Layer 4 of a small transformer language model trained on English Wikipedia (12 layers, counted from 0, width 128).
A neuron's activation on a vector x is GELU(weights . x + bias), where the dot is the dot product.

Input weights of the MLP neurons that the questions are about. A number n stands for n times 0.014.
n4 (bias 0.072): -3 -12 27 -18 18 25 0 -1 -15 -73 -6 -24 -12 -2 9 -11 10 12 14 25 20 42 7 13 -12 67 -3 -4 42 -1 -21 7 17 21 -2 11 27 17 -22 28 35 -12 -34 16 -27 22 14 32 8 34 -8 14 27 -35 29 -29 -20 13 -41 -4 -25 43 -16 -54 1 13 -6 1 -38 18 2 -22 -5 3 3 16 -53 37 -27 -25 42 15 4 -11 7 32 -35 5 25 27 -71 7 -24 -22 1 16 -40 6 51 19 1 -9 -17 32 -22 23 23 -18 -7 6 25 38 -38 -57 17 -15 -20 -12 -26 19 -21 3 -29 21 -26 -21 12 -17
n11 (bias -0.031): -11 31 2 0 -9 -3 24 38 -30 -7 -22 -43 4 -41 -20 3 18 16 -32 -10 6 -19 2 25 24 4 16 3 -1 -45 2 -32 -35 10 -36 -24 33 -21 -64 12 -35 17 6 -17 58 -26 -17 23 -4 -35 1 49 -2 -19 0 35 -10 -17 -21 -38 17 0 -48 1 -16 25 -33 23 -23 45 9 -16 15 33 56 3 18 7 6 -24 41 -50 5 -13 21 -21 -3 46 19 29 -18 -31 -28 7 4 -30 45 51 4 -26 -21 -15 42 3 54 -7 -24 23 24 37 1 -3 14 9 -16 -3 30 45 93 -30 -12 -47 10 -27 -8 -7 -37 -25
n49 (bias -0.062): 40 4 -6 -18 -37 -41 -54 19 -7 19 -24 -9 -5 28 -40 -20 14 -1 19 28 51 -4 24 -8 7 -12 10 -45 -22 -2 -1 -66 11 29 -10 13 25 22 39 -13 16 0 -16 22 2 -8 -5 13 -8 48 4 19 9 -15 12 -17 -17 -27 3 8 14 1 34 45 -27 -13 -30 52 1 17 -23 -20 15 -5 19 -5 61 -9 -39 1 54 -11 -35 -7 -13 0 1 -22 15 22 6 -38 23 36 0 31 -35 -15 34 -11 -5 -21 -10 28 -48 -26 -5 15 -83 23 2 -20 26 0 -19 37 34 13 8 10 -16 -16 11 -22 -8 -29 -45 10
n83 (bias 0.033): -10 8 4 5 8 -52 10 8 24 -1 -4 -56 -21 46 -15 -45 -20 11 -6 -20 13 9 27 -29 26 18 -65 -15 -2 -30 -5 4 -19 22 14 12 26 -21 -2 -16 -5 18 -2 -2 -9 5 -13 10 -3 -11 -23 10 -35 19 25 28 -25 -3 9 49 4 -14 29 7 54 85 -2 12 -12 34 -25 20 13 -20 -21 12 17 -14 23 -34 7 -10 -14 21 23 8 11 26 7 -9 -49 26 -8 -40 15 5 4 24 18 -10 -9 -16 5 -34 22 15 -11 -2 -16 8 11 -54 -33 58 -16 5 17 11 -14 42 -5 -4 -18 0 35 10 -26 -2
n84 (bias 0.017): -27 -6 -5 -20 19 27 29 15 -10 -1 -38 18 41 -7 9 -3 4 -3 26 -31 19 -14 -21 13 -6 52 12 28 7 19 9 -25 25 16 31 15 27 6 10 38 -20 12 -16 32 -30 -18 -1 36 -12 -9 20 31 -13 24 68 12 18 0 3 -34 13 6 5 -2 -19 33 -24 -2 -11 18 -34 24 -49 -8 -15 4 -5 4 -20 -8 -31 -18 -4 -15 -31 -9 32 -36 -4 10 7 2 21 -5 -13 17 -37 -27 -35 -31 57 15 8 -7 37 11 -27 -11 -57 -14 -11 -21 37 -21 -28 24 19 -27 -63 -38 13 -7 19 -4 18 -19 -5 -3
n91 (bias 0.071): -3 5 -19 -12 10 21 -26 1 -3 19 2 35 -27 -3 -35 8 5 -3 -12 27 -17 6 16 33 -17 25 10 15 2 11 -8 -14 6 14 -14 -4 24 28 20 10 -25 10 32 7 -13 9 -17 10 3 -43 19 16 -13 -12 6 -3 8 -20 -12 4 -39 27 5 5 -34 3 -27 -34 -1 16 -9 61 17 -35 11 31 -2 21 -5 4 0 2 -29 52 -35 -15 40 4 -7 22 51 -10 56 -19 1 -11 20 8 -4 -15 -7 3 -25 28 -9 -32 15 -39 4 9 2 -15 35 -27 -13 -14 -14 4 -7 -17 -25 -41 -14 -15 -1 23 25 13
n96 (bias -0.058): -6 -10 -17 -14 -45 22 -2 5 -25 19 -1 -75 -6 -13 -18 19 -22 13 -5 36 -2 -3 -27 -11 -2 23 0 33 -1 32 7 -12 6 -23 -12 -21 -33 48 -40 20 9 -9 -17 -53 10 31 -4 -34 -9 -2 17 0 3 -7 -31 -4 -26 16 -30 -16 -4 3 -2 -30 -21 26 18 13 -7 5 14 9 21 56 -2 -29 18 -5 7 19 19 6 23 -1 8 -23 40 11 -6 -3 -30 9 27 21 -11 -17 -15 30 23 -13 -11 10 -11 -50 16 -29 52 49 -1 -26 4 35 10 -2 -27 -29 19 33 -37 -37 -6 -24 49 -2 -11 -11 39 27
n136 (bias 0.017): -26 0 -42 57 -12 24 -6 22 19 -59 6 -42 -1 16 -6 34 19 9 20 -16 -13 1 -20 -4 4 -30 -12 9 32 23 -7 -8 -25 46 -33 -6 6 -6 -31 -53 7 5 22 11 -30 -2 27 8 41 6 -27 -53 -44 -50 45 -50 -14 5 20 -20 2 20 2 -45 24 -9 17 35 26 14 27 5 45 35 84 -16 -42 32 -28 -18 5 -46 34 -16 44 -7 11 -14 -35 -29 -10 50 22 45 -15 -12 9 -28 12 23 23 24 3 -6 -11 -9 16 12 46 -23 11 -57 11 -28 -4 -57 -1 5 18 8 -24 -7 -17 9 14 -21 -22 27
n158 (bias 0.004): 35 7 14 -6 -16 -14 -20 7 34 -5 5 -18 -10 23 -6 8 33 12 -39 2 3 2 27 -47 -3 3 11 -22 -40 -3 -13 -5 -27 -42 -8 26 5 -21 -12 -21 19 35 24 4 -16 -20 1 -27 -8 -10 21 19 12 9 -38 -5 -13 5 5 4 13 1 3 8 11 37 -13 0 -24 -8 16 -13 -14 -25 19 22 -12 2 30 20 -16 5 -21 -11 -8 -8 31 5 6 34 4 6 69 -19 -6 -19 6 40 -12 28 -12 14 13 -21 11 -6 -11 -5 -3 -37 -46 0 18 44 -28 -12 37 -16 -21 -2 26 -8 -66 18 -4 8 -19 -2
n176 (bias 0.016): 26 2 2 -7 46 26 8 8 35 17 48 -9 2 -13 -18 -39 9 -26 32 -18 2 -33 -10 25 -27 37 -71 -1 -8 17 -32 0 -37 -16 -13 18 0 9 -16 -34 1 9 39 -3 6 20 3 -21 -5 -23 7 8 16 -53 -10 26 -17 9 10 -17 -30 10 -2 -12 18 0 3 -6 -9 -8 30 8 9 10 -15 -6 20 17 32 -5 -2 5 12 -10 3 10 -13 26 29 -10 -24 1 26 15 3 -3 -35 8 9 3 1 -3 -10 -17 -10 21 6 -26 5 -21 -18 -8 6 -5 -9 25 10 1 -2 10 6 12 3 5 -1 -10 49 -33
n220 (bias 0.010): 15 7 -37 -18 -42 24 -21 -35 94 21 -19 4 -29 1 13 37 -20 35 2 -4 -6 -17 10 24 31 -6 16 -12 -65 -46 -2 15 -52 -17 -10 15 -38 48 57 -68 58 33 40 -13 -4 -22 -69 -47 2 -58 -28 -16 -8 23 -14 -56 10 8 -17 -34 51 23 8 12 11 9 -9 9 -6 -18 -7 24 -5 1 -31 -8 -23 -24 -8 4 1 13 -2 -45 -19 20 30 -6 -30 -69 18 4 66 -29 -9 11 -12 37 11 -31 -9 52 62 -45 -36 3 2 42 23 -1 16 8 -2 46 -58 9 -3 10 34 1 -33 36 -19 49 -12 54 17 -1
n244 (bias 0.037): 22 -16 16 -42 14 -48 -3 24 14 -38 17 -4 39 -6 17 -24 20 5 -14 -12 -29 -22 12 16 -19 -15 8 -24 15 -14 8 16 3 16 9 9 -19 9 15 -22 -3 22 2 -6 -18 -23 10 24 -10 60 8 -17 1 46 31 5 -18 -4 24 7 17 2 -18 7 9 6 1 -4 -14 26 18 -3 -15 -7 18 -2 13 -7 -12 -21 -29 -13 8 -13 46 -11 -8 46 22 8 -42 -16 20 -23 -19 13 -16 23 21 5 3 -18 -6 -12 31 -23 -11 23 -40 20 3 -11 14 6 32 -15 26 -30 -20 -19 7 13 -49 -12 17 16 31 12
n247 (bias 0.013): -4 -19 -39 15 7 -22 -15 -2 10 -18 37 8 -11 3 -1 -32 7 -7 -7 -2 -15 36 -20 -39 -6 -4 12 -12 -9 -28 10 3 -26 -4 0 -2 -29 -1 16 11 -6 28 -11 57 25 -8 -23 -38 22 -11 -19 5 -32 10 51 -7 12 -10 -5 -43 15 -2 -42 -22 -23 -1 -3 22 -16 14 -1 3 3 15 14 2 31 -4 21 -4 -10 -21 -22 -18 8 -9 -18 37 27 32 -22 19 13 6 55 1 -21 47 15 -40 1 -17 -5 -4 15 -1 41 -34 -22 1 8 12 7 8 -3 14 14 20 -3 -20 6 53 -58 24 25 34 12 -8
n259 (bias -0.048): 61 -3 -35 -39 1 -20 9 -31 -6 -6 12 4 39 9 23 -54 -4 -26 -3 -27 -3 -10 -15 -34 -16 -2 23 -20 1 -19 0 9 -8 9 -49 -31 37 15 26 4 28 14 46 25 -26 21 -12 37 20 10 -15 -5 2 -9 29 16 -14 37 -7 1 16 5 -2 -23 -16 -10 -41 30 -2 -19 7 -3 -22 -42 14 33 -17 -10 8 -8 19 8 -24 20 1 14 -5 9 -9 -2 -8 -41 -17 -12 18 1 -8 -22 52 8 -7 21 -3 12 -5 11 20 -10 6 -32 30 7 -40 35 -3 34 20 1 12 -25 43 6 15 8 24 -21 2 -24
n300 (bias 0.079): 5 22 -3 48 -7 9 -5 2 0 -27 -47 18 23 -5 -5 22 33 -49 36 -20 -4 34 24 -37 36 8 29 34 17 7 -27 -1 -10 -6 13 -33 -1 -14 7 19 -45 -28 -58 6 15 0 7 -28 16 15 -38 6 7 -23 24 19 21 14 -39 34 11 -13 45 6 -13 11 27 42 -1 -12 41 20 -23 -26 -20 22 16 -2 20 -6 15 22 30 60 -37 -4 18 -16 33 -49 -3 30 35 7 63 7 -29 -40 15 31 -8 9 -35 1 -37 -54 -5 19 -29 -13 0 1 -21 -25 -42 6 42 15 -33 -11 7 5 -29 -10 -59 2 -36 -4
n304 (bias 0.151): -1 4 -3 7 2 -40 -36 12 9 21 -25 21 3 -11 -34 22 21 -10 55 -52 -20 -38 -1 -17 42 0 -12 12 -61 -17 -1 47 40 -10 34 -11 3 -51 6 11 -10 38 -5 -10 11 -4 37 -7 2 4 -10 40 -4 -15 -29 -33 -19 33 -13 19 27 -16 -3 14 5 -13 -11 -10 -6 13 22 8 3 16 6 37 39 51 -14 17 42 29 15 23 -27 20 18 -13 -19 44 -3 -12 21 -37 19 -24 24 6 -32 -13 36 -22 6 -38 -24 9 1 -21 -6 -65 23 37 37 1 10 -9 3 -23 -10 15 -51 -35 -38 -1 -12 66 39 1
n319 (bias 0.049): 0 -13 -19 -27 32 11 -14 -11 -1 -1 -42 -30 -39 13 -23 -12 -3 17 4 -31 20 1 -3 21 35 -26 17 -11 37 -7 40 -1 2 24 -11 -51 -7 -21 -17 -47 16 14 17 -30 21 -5 16 -55 29 -10 18 -6 -11 -13 31 26 29 25 25 3 28 2 -45 52 25 10 -30 38 -1 44 -9 7 -12 16 34 -13 -17 22 -34 -31 -8 5 -7 15 -6 1 33 14 -52 21 14 -6 -9 13 -22 36 6 -13 2 -19 -17 -2 11 19 5 -19 20 -26 -21 -28 25 22 -42 7 -33 -4 30 -14 -5 -8 43 4 -1 5 -3 -28 18 -3
n324 (bias -0.023): 27 -7 23 -4 -4 8 6 -4 -15 11 51 -4 -9 10 23 42 -8 -43 -1 38 -2 -39 3 -37 32 0 7 8 13 10 40 -68 -13 -56 -16 22 -54 9 -32 -4 -32 5 42 0 -64 -21 31 -26 21 -26 27 -27 10 15 4 13 -23 -27 -8 -42 0 59 -13 13 -3 -20 -2 1 32 -24 2 12 24 -34 11 13 7 18 3 4 28 -31 9 -16 -15 17 3 55 17 -34 -18 -41 26 -15 -2 -24 -37 -5 -28 30 16 17 39 -12 -10 22 1 -16 -29 48 19 31 18 -24 -32 18 15 13 1 0 -5 4 3 25 -8 -17 -1 18
n334 (bias -0.002): -34 14 -12 7 -41 -32 3 25 -28 -13 12 -31 -17 7 -41 -2 24 9 2 49 -7 -5 1 -26 -20 10 50 -21 0 40 9 -28 -8 2 -16 37 12 -26 24 42 8 -5 -14 14 27 -1 -22 -14 -14 -15 0 -12 -15 11 -39 -34 5 15 -11 8 18 -39 58 -2 -17 48 36 15 -40 -10 -26 3 -32 -6 13 17 14 1 7 -15 29 24 -24 33 62 -16 -19 1 -37 -1 -3 -3 -9 27 9 7 8 26 24 21 -1 -9 27 -6 1 5 -19 2 -40 -22 -4 44 -20 -23 -22 -12 -16 -3 6 -46 -30 31 34 0 -3 17 28 43
n349 (bias -0.021): 7 14 11 20 -6 -9 -6 -48 14 42 -31 17 -19 -36 31 19 54 -49 15 40 47 -48 -2 26 -1 -20 9 -29 -53 -31 75 -62 -2 35 -8 10 -36 -22 -4 5 33 23 33 -49 -36 -16 -27 -11 43 -8 10 28 -10 -36 36 -34 -47 -6 3 0 2 -26 -20 -8 9 15 34 20 -3 20 12 12 -3 13 13 -21 -26 45 11 11 -37 -1 -8 -15 -22 39 40 -9 -19 -34 0 5 5 -20 30 4 27 35 -1 39 29 -20 -5 -16 25 19 11 -2 25 -10 35 -4 0 1 5 11 -21 -10 1 -45 13 -17 8 -47 -9 16 -15 -37
n361 (bias 0.061): -6 -4 -25 14 -7 10 -22 47 2 17 -24 2 4 -44 2 16 13 -46 -4 44 -11 -39 -30 -25 -27 18 -28 -10 -8 -49 51 -8 -23 -20 -5 -14 -10 44 57 5 27 23 -6 -24 -1 -18 -13 -9 -31 3 37 -11 27 8 10 29 16 6 -31 1 -3 3 4 17 -51 22 7 -11 -1 4 -7 38 17 -22 -24 -23 -13 7 41 -33 3 15 -7 4 -14 33 26 20 -22 -43 17 18 20 -34 1 6 -33 31 -32 40 22 3 -15 0 -18 7 27 8 -27 26 9 -2 11 -36 -2 23 3 8 -18 -22 29 26 35 -2 -1 9 -27 -7
n391 (bias -0.008): -19 19 -26 -1 -15 23 -22 -24 3 20 32 21 -7 26 38 29 8 3 -16 15 -5 20 -19 -8 -23 37 16 7 4 -25 -9 -8 36 5 5 1 30 -13 11 14 -25 -18 -18 -35 -40 0 -26 -26 -5 9 -4 -7 45 40 -16 -11 -2 26 -11 2 23 6 8 -18 30 31 50 2 -11 -12 -1 -30 -5 21 6 0 -15 -19 -21 -11 7 19 -3 12 84 -22 24 1 -30 19 -8 -21 -9 -9 19 6 -18 -6 -21 -25 -10 -9 32 -10 4 26 13 4 -67 -9 -25 -42 -31 -10 -10 0 -6 -27 -4 -1 34 8 -12 21 32 -19 14 -4
n399 (bias -0.018): -19 22 35 48 -45 13 3 -10 -5 11 -57 -10 -47 -39 -3 -1 18 22 -36 6 55 8 -5 -8 26 -23 -11 47 -31 -10 28 0 -57 -15 6 61 -13 15 7 -17 -45 7 -2 -29 34 26 -2 -23 -11 -32 6 -22 10 16 1 -25 -4 -18 -20 -32 14 12 -18 10 -1 -5 11 18 17 9 45 -14 23 22 24 -27 -54 31 29 -6 -18 -22 -18 -17 -25 -14 9 -18 22 -16 -19 21 -3 12 5 2 11 37 -12 -21 -13 -23 -4 -44 35 40 11 -5 -2 -4 27 27 -31 39 17 -4 -44 37 32 37 -15 -24 -8 -16 -1 48 22 9
n468 (bias -0.050): -2 25 -14 27 -4 45 -43 -25 19 4 -21 -6 -6 25 1 36 51 -9 27 -7 -16 -50 25 27 -10 -23 19 14 -1 20 12 -40 10 5 15 -6 -3 4 47 -33 -9 -22 -10 1 -7 -24 12 -17 10 -6 -22 -15 -28 23 24 26 33 25 -29 16 -13 31 -20 -8 0 6 -7 -26 -6 3 3 6 -25 -1 -14 26 4 19 18 3 -29 -15 -24 2 -15 -26 5 -2 33 7 -14 15 -24 -13 70 27 -5 49 -25 37 -61 26 17 -39 0 31 0 55 -12 8 27 -36 -22 -12 -13 -40 -9 -10 7 12 -33 30 -8 -12 -16 -3 -11 12
n484 (bias -0.040): 26 -11 -32 -9 30 17 -6 -30 -16 -12 -8 0 9 -28 -3 -12 -19 -9 -9 18 22 -26 -1 9 4 38 16 -40 -16 -44 -8 23 -4 -10 25 35 -33 21 -1 -1 -16 -29 7 -2 34 -18 48 15 -33 15 28 12 37 -9 26 6 -7 -19 -8 -2 42 26 1 -31 -15 22 -18 30 -39 -16 42 1 -16 4 -1 10 -19 5 -1 -22 29 37 -30 -31 -15 19 -43 -33 16 11 -32 29 -27 13 13 -16 -5 25 19 -20 -30 14 53 18 -2 2 2 19 -5 -9 -34 -38 22 -3 -19 13 -35 -59 23 16 32 -26 7 26 -3 -34 16 -9
n499 (bias -0.074): 10 -4 28 -13 9 23 -39 -7 -4 20 -11 -19 3 -7 38 -30 -17 -32 -2 42 -25 12 -46 -38 35 -16 -12 -3 -30 2 42 -14 15 -3 -10 -5 9 -5 9 -7 -37 -2 5 19 25 -40 -5 24 -17 2 -29 26 -9 35 -10 3 9 16 -30 -7 2 4 23 16 -9 -9 4 -59 41 35 -36 -8 31 14 -25 25 46 5 27 26 31 21 0 -10 12 11 13 11 17 8 18 8 -19 37 -12 -7 -23 -12 43 -4 -26 -40 -13 10 17 5 -30 17 -30 -20 -31 -13 12 -8 -10 13 19 26 37 -19 15 -12 -1 -4 66 -19 -23 -12
n507 (bias 0.066): 15 -9 -9 -13 -6 -16 -19 -9 -24 -21 -15 -4 -7 -21 34 6 13 8 33 6 20 -11 -13 -53 35 -5 20 43 5 -6 60 9 -14 26 -27 -12 6 -16 21 -14 10 -46 -1 -34 -37 29 0 21 23 -29 -21 -17 -13 12 -6 32 -20 -41 49 -3 38 29 -2 6 -35 -15 -23 -25 -14 -15 23 -4 -21 -9 17 -14 20 -3 2 10 3 -16 38 24 18 -13 -1 0 -13 -15 -2 5 -33 -25 -17 3 20 27 8 25 6 -18 -43 3 -11 -27 -9 -17 -17 8 8 28 -1 3 6 -7 -12 34 8 -14 -18 16 -11 -13 27 42 33 -16

Each question shows a token from some text and the vector x that enters the MLP there. A number n stands for n times 0.037.

"lem": -34 52 2 20 19 -20 -7 -17 2 23 31 -38 24 -20 -18 13 -26 -58 8 59 -11 23 -13 -17 -22 12 29 55 38 -1 -9 46 -8 -4 16 -5 -40 -7 4 -38 47 0 23 -31 15 7 7 40 -37 1 -4 29 -26 -6 -18 15 -2 4 -20 -39 -21 4 15 15 27 -35 34 2 22 -13 -4 -8 -54 -17 32 30 -45 -12 -37 -12 5 -42 -36 -41 -1 1 -26 -36 -27 13 34 -2 4 10 30 49 29 30 25 6 -4 -64 -29 -61 -8 -16 -1 -37 12 26 24 -22 22 34 36 15 86 -20 -11 41 5 -18 -7 19 -19 -24 10 43
The three highest activations, in order: n136, n399, n244

"s.": -33 52 21 21 33 -18 -3 -16 18 26 29 -39 27 -18 -15 22 -28 -65 17 69 -15 24 -5 -18 -18 18 17 66 31 -9 -10 38 -13 13 13 -11 -33 -2 -5 -33 44 -7 15 -20 19 4 -12 28 -34 1 -11 31 -22 0 -25 23 -11 1 -36 -40 -21 3 13 37 10 -20 21 -3 16 -15 -6 -16 -59 -13 31 28 -50 -3 -35 -30 7 -41 -24 -42 0 9 -31 -23 -31 16 44 -15 10 3 29 48 31 30 17 0 -21 -60 -26 -45 2 -30 -11 -37 10 29 18 -19 21 31 38 16 76 -19 -4 36 18 -24 -6 15 -21 -31 22 50
The most active neuron and its activation: n11, at about 0.92

" its": -24 56 7 12 13 -12 5 -13 5 27 26 -22 16 -20 -8 18 -29 -56 14 61 0 16 -14 -15 -33 30 32 67 34 -2 -10 38 -7 -5 17 -9 -40 -9 -4 -33 55 -5 10 -11 10 1 3 31 -35 -9 -9 30 -22 7 -22 18 -5 5 -30 -45 -17 5 24 32 6 -47 25 -5 19 -19 -5 -10 -51 -21 33 26 -46 -7 -35 -4 13 -38 -36 -39 -2 -2 -41 -32 -20 -1 37 -3 5 3 39 46 31 33 30 5 -12 -65 -13 -60 4 -15 -10 -29 14 26 13 -26 17 25 29 28 85 -28 -20 48 2 -23 -4 17 -27 -40 22 44
Which of these neurons fires most? n324

"b": -33 51 17 15 23 -22 -12 -7 9 25 22 -43 22 -20 -15 12 -24 -58 6 53 -7 22 -14 -21 -27 21 22 64 37 -2 -10 38 -18 -3 21 -1 -44 -11 -4 -30 52 -3 14 -31 22 7 -5 32 -41 4 0 33 -32 -8 -18 22 -2 1 -8 -29 -19 2 21 20 20 -17 29 -5 16 -9 -1 -6 -63 -10 30 35 -40 -11 -31 -24 16 -40 -32 -47 0 8 -35 -22 -35 -4 35 1 2 2 22 44 37 36 30 -2 -1 -71 -24 -57 -1 -25 -1 -40 16 26 26 -18 18 30 38 25 77 -23 -10 49 4 -28 -9 14 -23 -29 13 47
The two highest activations, in order: n83, n399

".": -34 25 26 22 14 -17 -5 -31 24 23 27 -56 24 -19 -9 13 -21 -74 17 43 -6 38 1 -26 -33 17 28 55 35 -24 -29 37 -24 6 28 -16 -44 -7 -7 -17 51 3 3 -2 18 15 -10 34 -27 -6 2 35 -20 10 -37 33 10 6 -24 -36 -31 20 19 25 27 -38 19 -11 16 0 -18 -26 -48 -12 36 23 -34 15 -28 1 4 -48 -37 -30 19 -3 -26 -37 -35 12 56 -12 14 11 24 52 18 33 23 1 -17 -48 -19 -40 3 -33 -25 -33 0 35 7 -20 20 26 39 50 54 -25 -23 16 -4 -13 9 21 -11 -24 19 26
The two highest activations, in order: n499, n158

"a": -25 49 14 18 23 -33 -13 -11 12 21 24 -39 16 -24 -16 14 -23 -66 16 59 -13 28 -6 -22 -21 20 28 67 30 -10 -1 37 -10 2 8 -11 -38 -12 -2 -32 50 2 11 -31 19 3 -9 30 -38 -6 -2 32 -23 -2 -14 18 -4 -8 -19 -35 -20 -3 15 27 17 -25 23 -6 24 -10 3 -9 -62 -17 44 29 -42 -12 -35 -20 5 -34 -30 -47 -2 11 -23 -30 -27 2 41 1 14 1 23 40 32 42 35 1 -4 -62 -24 -54 -1 -22 -7 -39 14 29 15 -18 22 42 32 20 80 -19 -12 42 12 -29 -7 15 -28 -31 9 52
The three highest activations, in order: n158, n399, n244

" built": -33 14 19 27 24 -3 -1 -14 10 46 14 -38 27 -18 -11 20 -33 -78 15 38 5 43 8 -21 -39 33 32 42 46 -11 -28 34 -5 -9 17 -13 -35 -19 2 -29 41 -9 13 -2 21 -9 -24 33 -32 -22 5 24 -17 30 -47 22 -2 9 -34 -40 -45 7 23 6 25 -50 25 -14 22 -11 -25 -19 -34 -5 42 22 -41 12 -20 -10 11 -39 -53 -31 20 -6 -21 -44 -29 13 50 -8 -18 11 26 61 18 32 6 9 3 -52 -15 -42 12 -13 -13 -20 15 15 19 -23 37 24 22 45 68 -21 -39 24 -1 -15 9 29 -17 -28 33 17
The three highest activations, in order: n391, n84, n499

", for": -29 41 24 18 28 -15 -5 -18 14 23 34 -30 28 -25 -10 22 -36 -57 10 53 -3 29 -13 -10 -28 38 21 61 40 5 -18 40 -7 6 11 -9 -35 -12 -4 -35 57 4 18 -13 18 -7 -2 28 -33 -1 -10 24 -26 -14 -9 22 -4 -1 -28 -40 -20 9 16 24 13 -29 26 -12 17 -8 5 -3 -59 -26 34 27 -46 -3 -27 -31 4 -44 -32 -39 -9 5 -17 -35 -30 4 38 -6 10 1 25 49 22 34 17 5 -18 -66 -20 -45 -3 -26 -14 -30 8 30 14 -25 36 30 36 30 80 -20 -18 36 3 -20 -5 5 -29 -32 26 51
The three highest activations, in order: n91, n176, n244

" album": -31 44 10 12 26 -15 8 -19 16 31 26 -39 24 -22 -13 27 -33 -50 21 51 -16 30 -6 -21 -18 27 33 64 35 -2 -5 25 -4 5 23 -10 -48 -1 0 -24 58 -13 9 -35 13 6 -15 34 -29 -3 -9 42 -29 -11 -25 32 -10 3 -28 -35 -20 0 16 35 2 -41 30 -12 25 -6 6 -2 -54 -19 32 24 -50 -3 -37 -14 8 -35 -35 -39 -5 4 -18 -25 -28 1 36 -8 -3 -2 21 51 27 40 1 -6 -19 -68 -28 -65 6 -31 -3 -30 18 25 18 -17 29 33 28 29 71 -31 -12 34 15 -16 0 19 -25 -24 34 40
The two highest activations, in order: n96, n91

" in": -33 30 23 25 20 -9 -14 -17 22 28 13 -47 8 -20 3 20 -27 -71 23 57 17 49 -2 -33 -46 37 28 45 39 -35 -30 23 -5 -2 27 -22 -33 -14 -8 -31 44 6 -2 -5 19 0 -10 35 -30 -8 8 38 -26 9 -49 20 2 -6 -38 -41 -32 11 23 22 17 -44 6 -11 17 -9 -18 -18 -40 -22 33 30 -32 7 -15 -9 16 -40 -43 -28 26 -8 -12 -46 -27 15 55 -4 3 12 26 46 13 39 21 21 -14 -48 -26 -38 -3 -23 -23 -23 11 40 13 -25 35 26 37 46 56 -16 -29 24 -4 -10 14 15 -18 -31 20 21
Which of these neurons fires most? n49

"ly": -31 54 16 25 23 -22 -6 -18 15 27 22 -48 2 -17 -10 24 -21 -65 15 60 -7 25 0 -18 -25 18 30 54 34 -12 -12 41 8 -7 19 -10 -39 -11 0 -35 56 -12 24 -13 7 10 -13 38 -32 0 -13 37 -22 10 -24 16 11 6 -25 -37 -12 28 16 26 15 -52 25 -12 15 -14 -12 -7 -64 -13 23 34 -45 -7 -35 -12 14 -38 -42 -29 -1 2 -25 -33 -30 1 40 2 10 4 35 49 24 42 13 5 -5 -74 -19 -61 9 -21 0 -32 22 14 -2 -23 8 29 22 28 71 -28 -7 40 0 -17 7 13 -20 -35 16 52
The most active neuron and its activation: n468, at about 1.4

"s in": -28 47 26 15 33 -18 -7 -2 5 21 19 -28 16 -20 -10 20 -33 -53 16 58 3 24 -11 -12 -32 27 22 65 34 -12 -5 30 -2 2 19 -15 -37 -5 -1 -41 49 2 9 -25 22 -10 -11 29 -42 6 -7 32 -23 3 -29 23 -9 -15 -37 -36 -24 -2 21 35 5 -30 19 -16 27 -14 12 -5 -58 -25 24 32 -44 0 -27 -27 16 -35 -33 -40 -18 5 -29 -28 -32 6 35 -8 3 3 32 44 30 38 22 16 -19 -68 -28 -48 0 -17 -15 -35 8 32 20 -19 32 32 32 27 84 -18 -10 44 20 -23 -1 12 -32 -34 25 45
The most active neuron and its activation: n361, at about 1.9

"orm": -31 46 7 20 27 -21 -2 -25 9 31 25 -43 27 -23 -3 16 -25 -64 21 55 -11 28 -16 -24 -23 17 23 50 37 -12 -11 42 2 -2 20 -5 -34 -2 10 -32 55 2 13 -23 8 3 -15 31 -31 5 -5 39 -26 -2 -17 20 11 5 -23 -36 -14 18 14 17 14 -42 30 -13 9 -14 -4 -7 -67 -12 21 20 -39 -9 -42 5 -3 -44 -37 -34 13 -3 -15 -29 -33 0 43 2 0 9 34 52 35 39 14 -2 -4 -71 -19 -65 12 -17 5 -46 20 22 10 -17 14 26 34 20 73 -34 -8 36 2 -17 0 8 -20 -33 21 53
Which of these neurons fires most? n391

"in": -29 44 13 26 19 -19 -14 -19 10 23 27 -44 22 -17 -9 21 -35 -74 16 58 -6 31 -12 -27 -22 13 30 62 37 -13 -8 32 -10 7 20 -15 -31 -5 4 -22 48 1 24 -18 9 8 -12 34 -36 0 -11 34 -21 -8 -11 17 5 -6 -18 -36 -17 15 28 29 14 -40 19 -17 23 -11 11 -13 -58 -18 33 27 -52 -9 -34 -16 10 -39 -31 -34 0 5 -32 -36 -27 5 40 3 2 3 15 41 28 42 31 13 -1 -67 -23 -62 -3 -22 2 -36 15 28 8 -20 17 34 32 24 70 -22 -7 44 1 -19 4 17 -27 -38 13 52
The two highest activations, in order: n136, n399

"s": -24 18 20 33 8 -8 -17 -20 15 15 18 -64 8 -12 -2 22 -21 -74 17 46 2 40 -7 -27 -42 24 32 39 44 -32 -29 34 -2 -4 24 -15 -36 -2 2 -17 55 -5 0 -5 16 9 -16 44 -37 -10 9 31 -14 19 -27 21 17 19 -26 -43 -42 25 23 9 18 -48 16 -17 18 -5 -18 -27 -47 -10 32 21 -38 18 -9 -14 7 -45 -41 -32 28 -7 -15 -49 -30 6 56 -3 6 13 26 52 13 38 19 6 8 -45 -26 -37 -7 -28 -11 -23 16 26 -10 -28 22 27 30 59 58 -25 -19 16 0 -20 17 13 -11 -20 24 13
The most active neuron and its activation: n361, at about 2

"ob": -31 52 7 29 20 -26 -11 -17 20 28 31 -44 25 -24 -15 16 -32 -58 16 57 -22 20 -20 -20 -21 26 19 58 38 -11 -5 43 -12 -5 16 4 -39 -12 1 -27 49 5 12 -24 -2 9 -14 33 -37 3 -5 34 -24 -4 -13 22 0 -1 -22 -34 -17 10 12 17 26 -29 27 10 15 -18 13 -10 -60 -17 31 27 -33 -17 -41 -14 4 -36 -40 -45 7 0 -26 -37 -29 9 42 -6 10 1 20 48 28 42 23 11 -11 -67 -24 -63 6 -28 1 -35 13 25 19 -18 15 27 39 18 76 -25 -7 39 7 -25 -7 22 -9 -25 27 44
The two highest activations, in order: n244, n158

" in ": -38 55 15 15 24 -10 -12 -8 11 25 25 -29 22 -18 -20 25 -32 -62 17 66 -4 23 -14 -22 -33 32 30 66 35 -6 -12 36 0 -13 17 -15 -37 -11 -10 -22 60 -2 19 -10 11 4 -2 27 -34 2 -5 31 -22 -9 -29 23 -6 2 -31 -31 -20 5 21 25 12 -29 30 -13 17 5 0 -13 -53 -21 28 27 -40 5 -34 -10 17 -44 -35 -39 -13 -1 -38 -32 -37 7 41 -8 -4 10 39 48 21 41 10 8 -18 -69 -19 -59 4 -12 -13 -26 6 27 3 -23 22 27 33 31 77 -22 -16 35 8 -12 0 13 -21 -37 13 43
The two highest activations, in order: n361, n334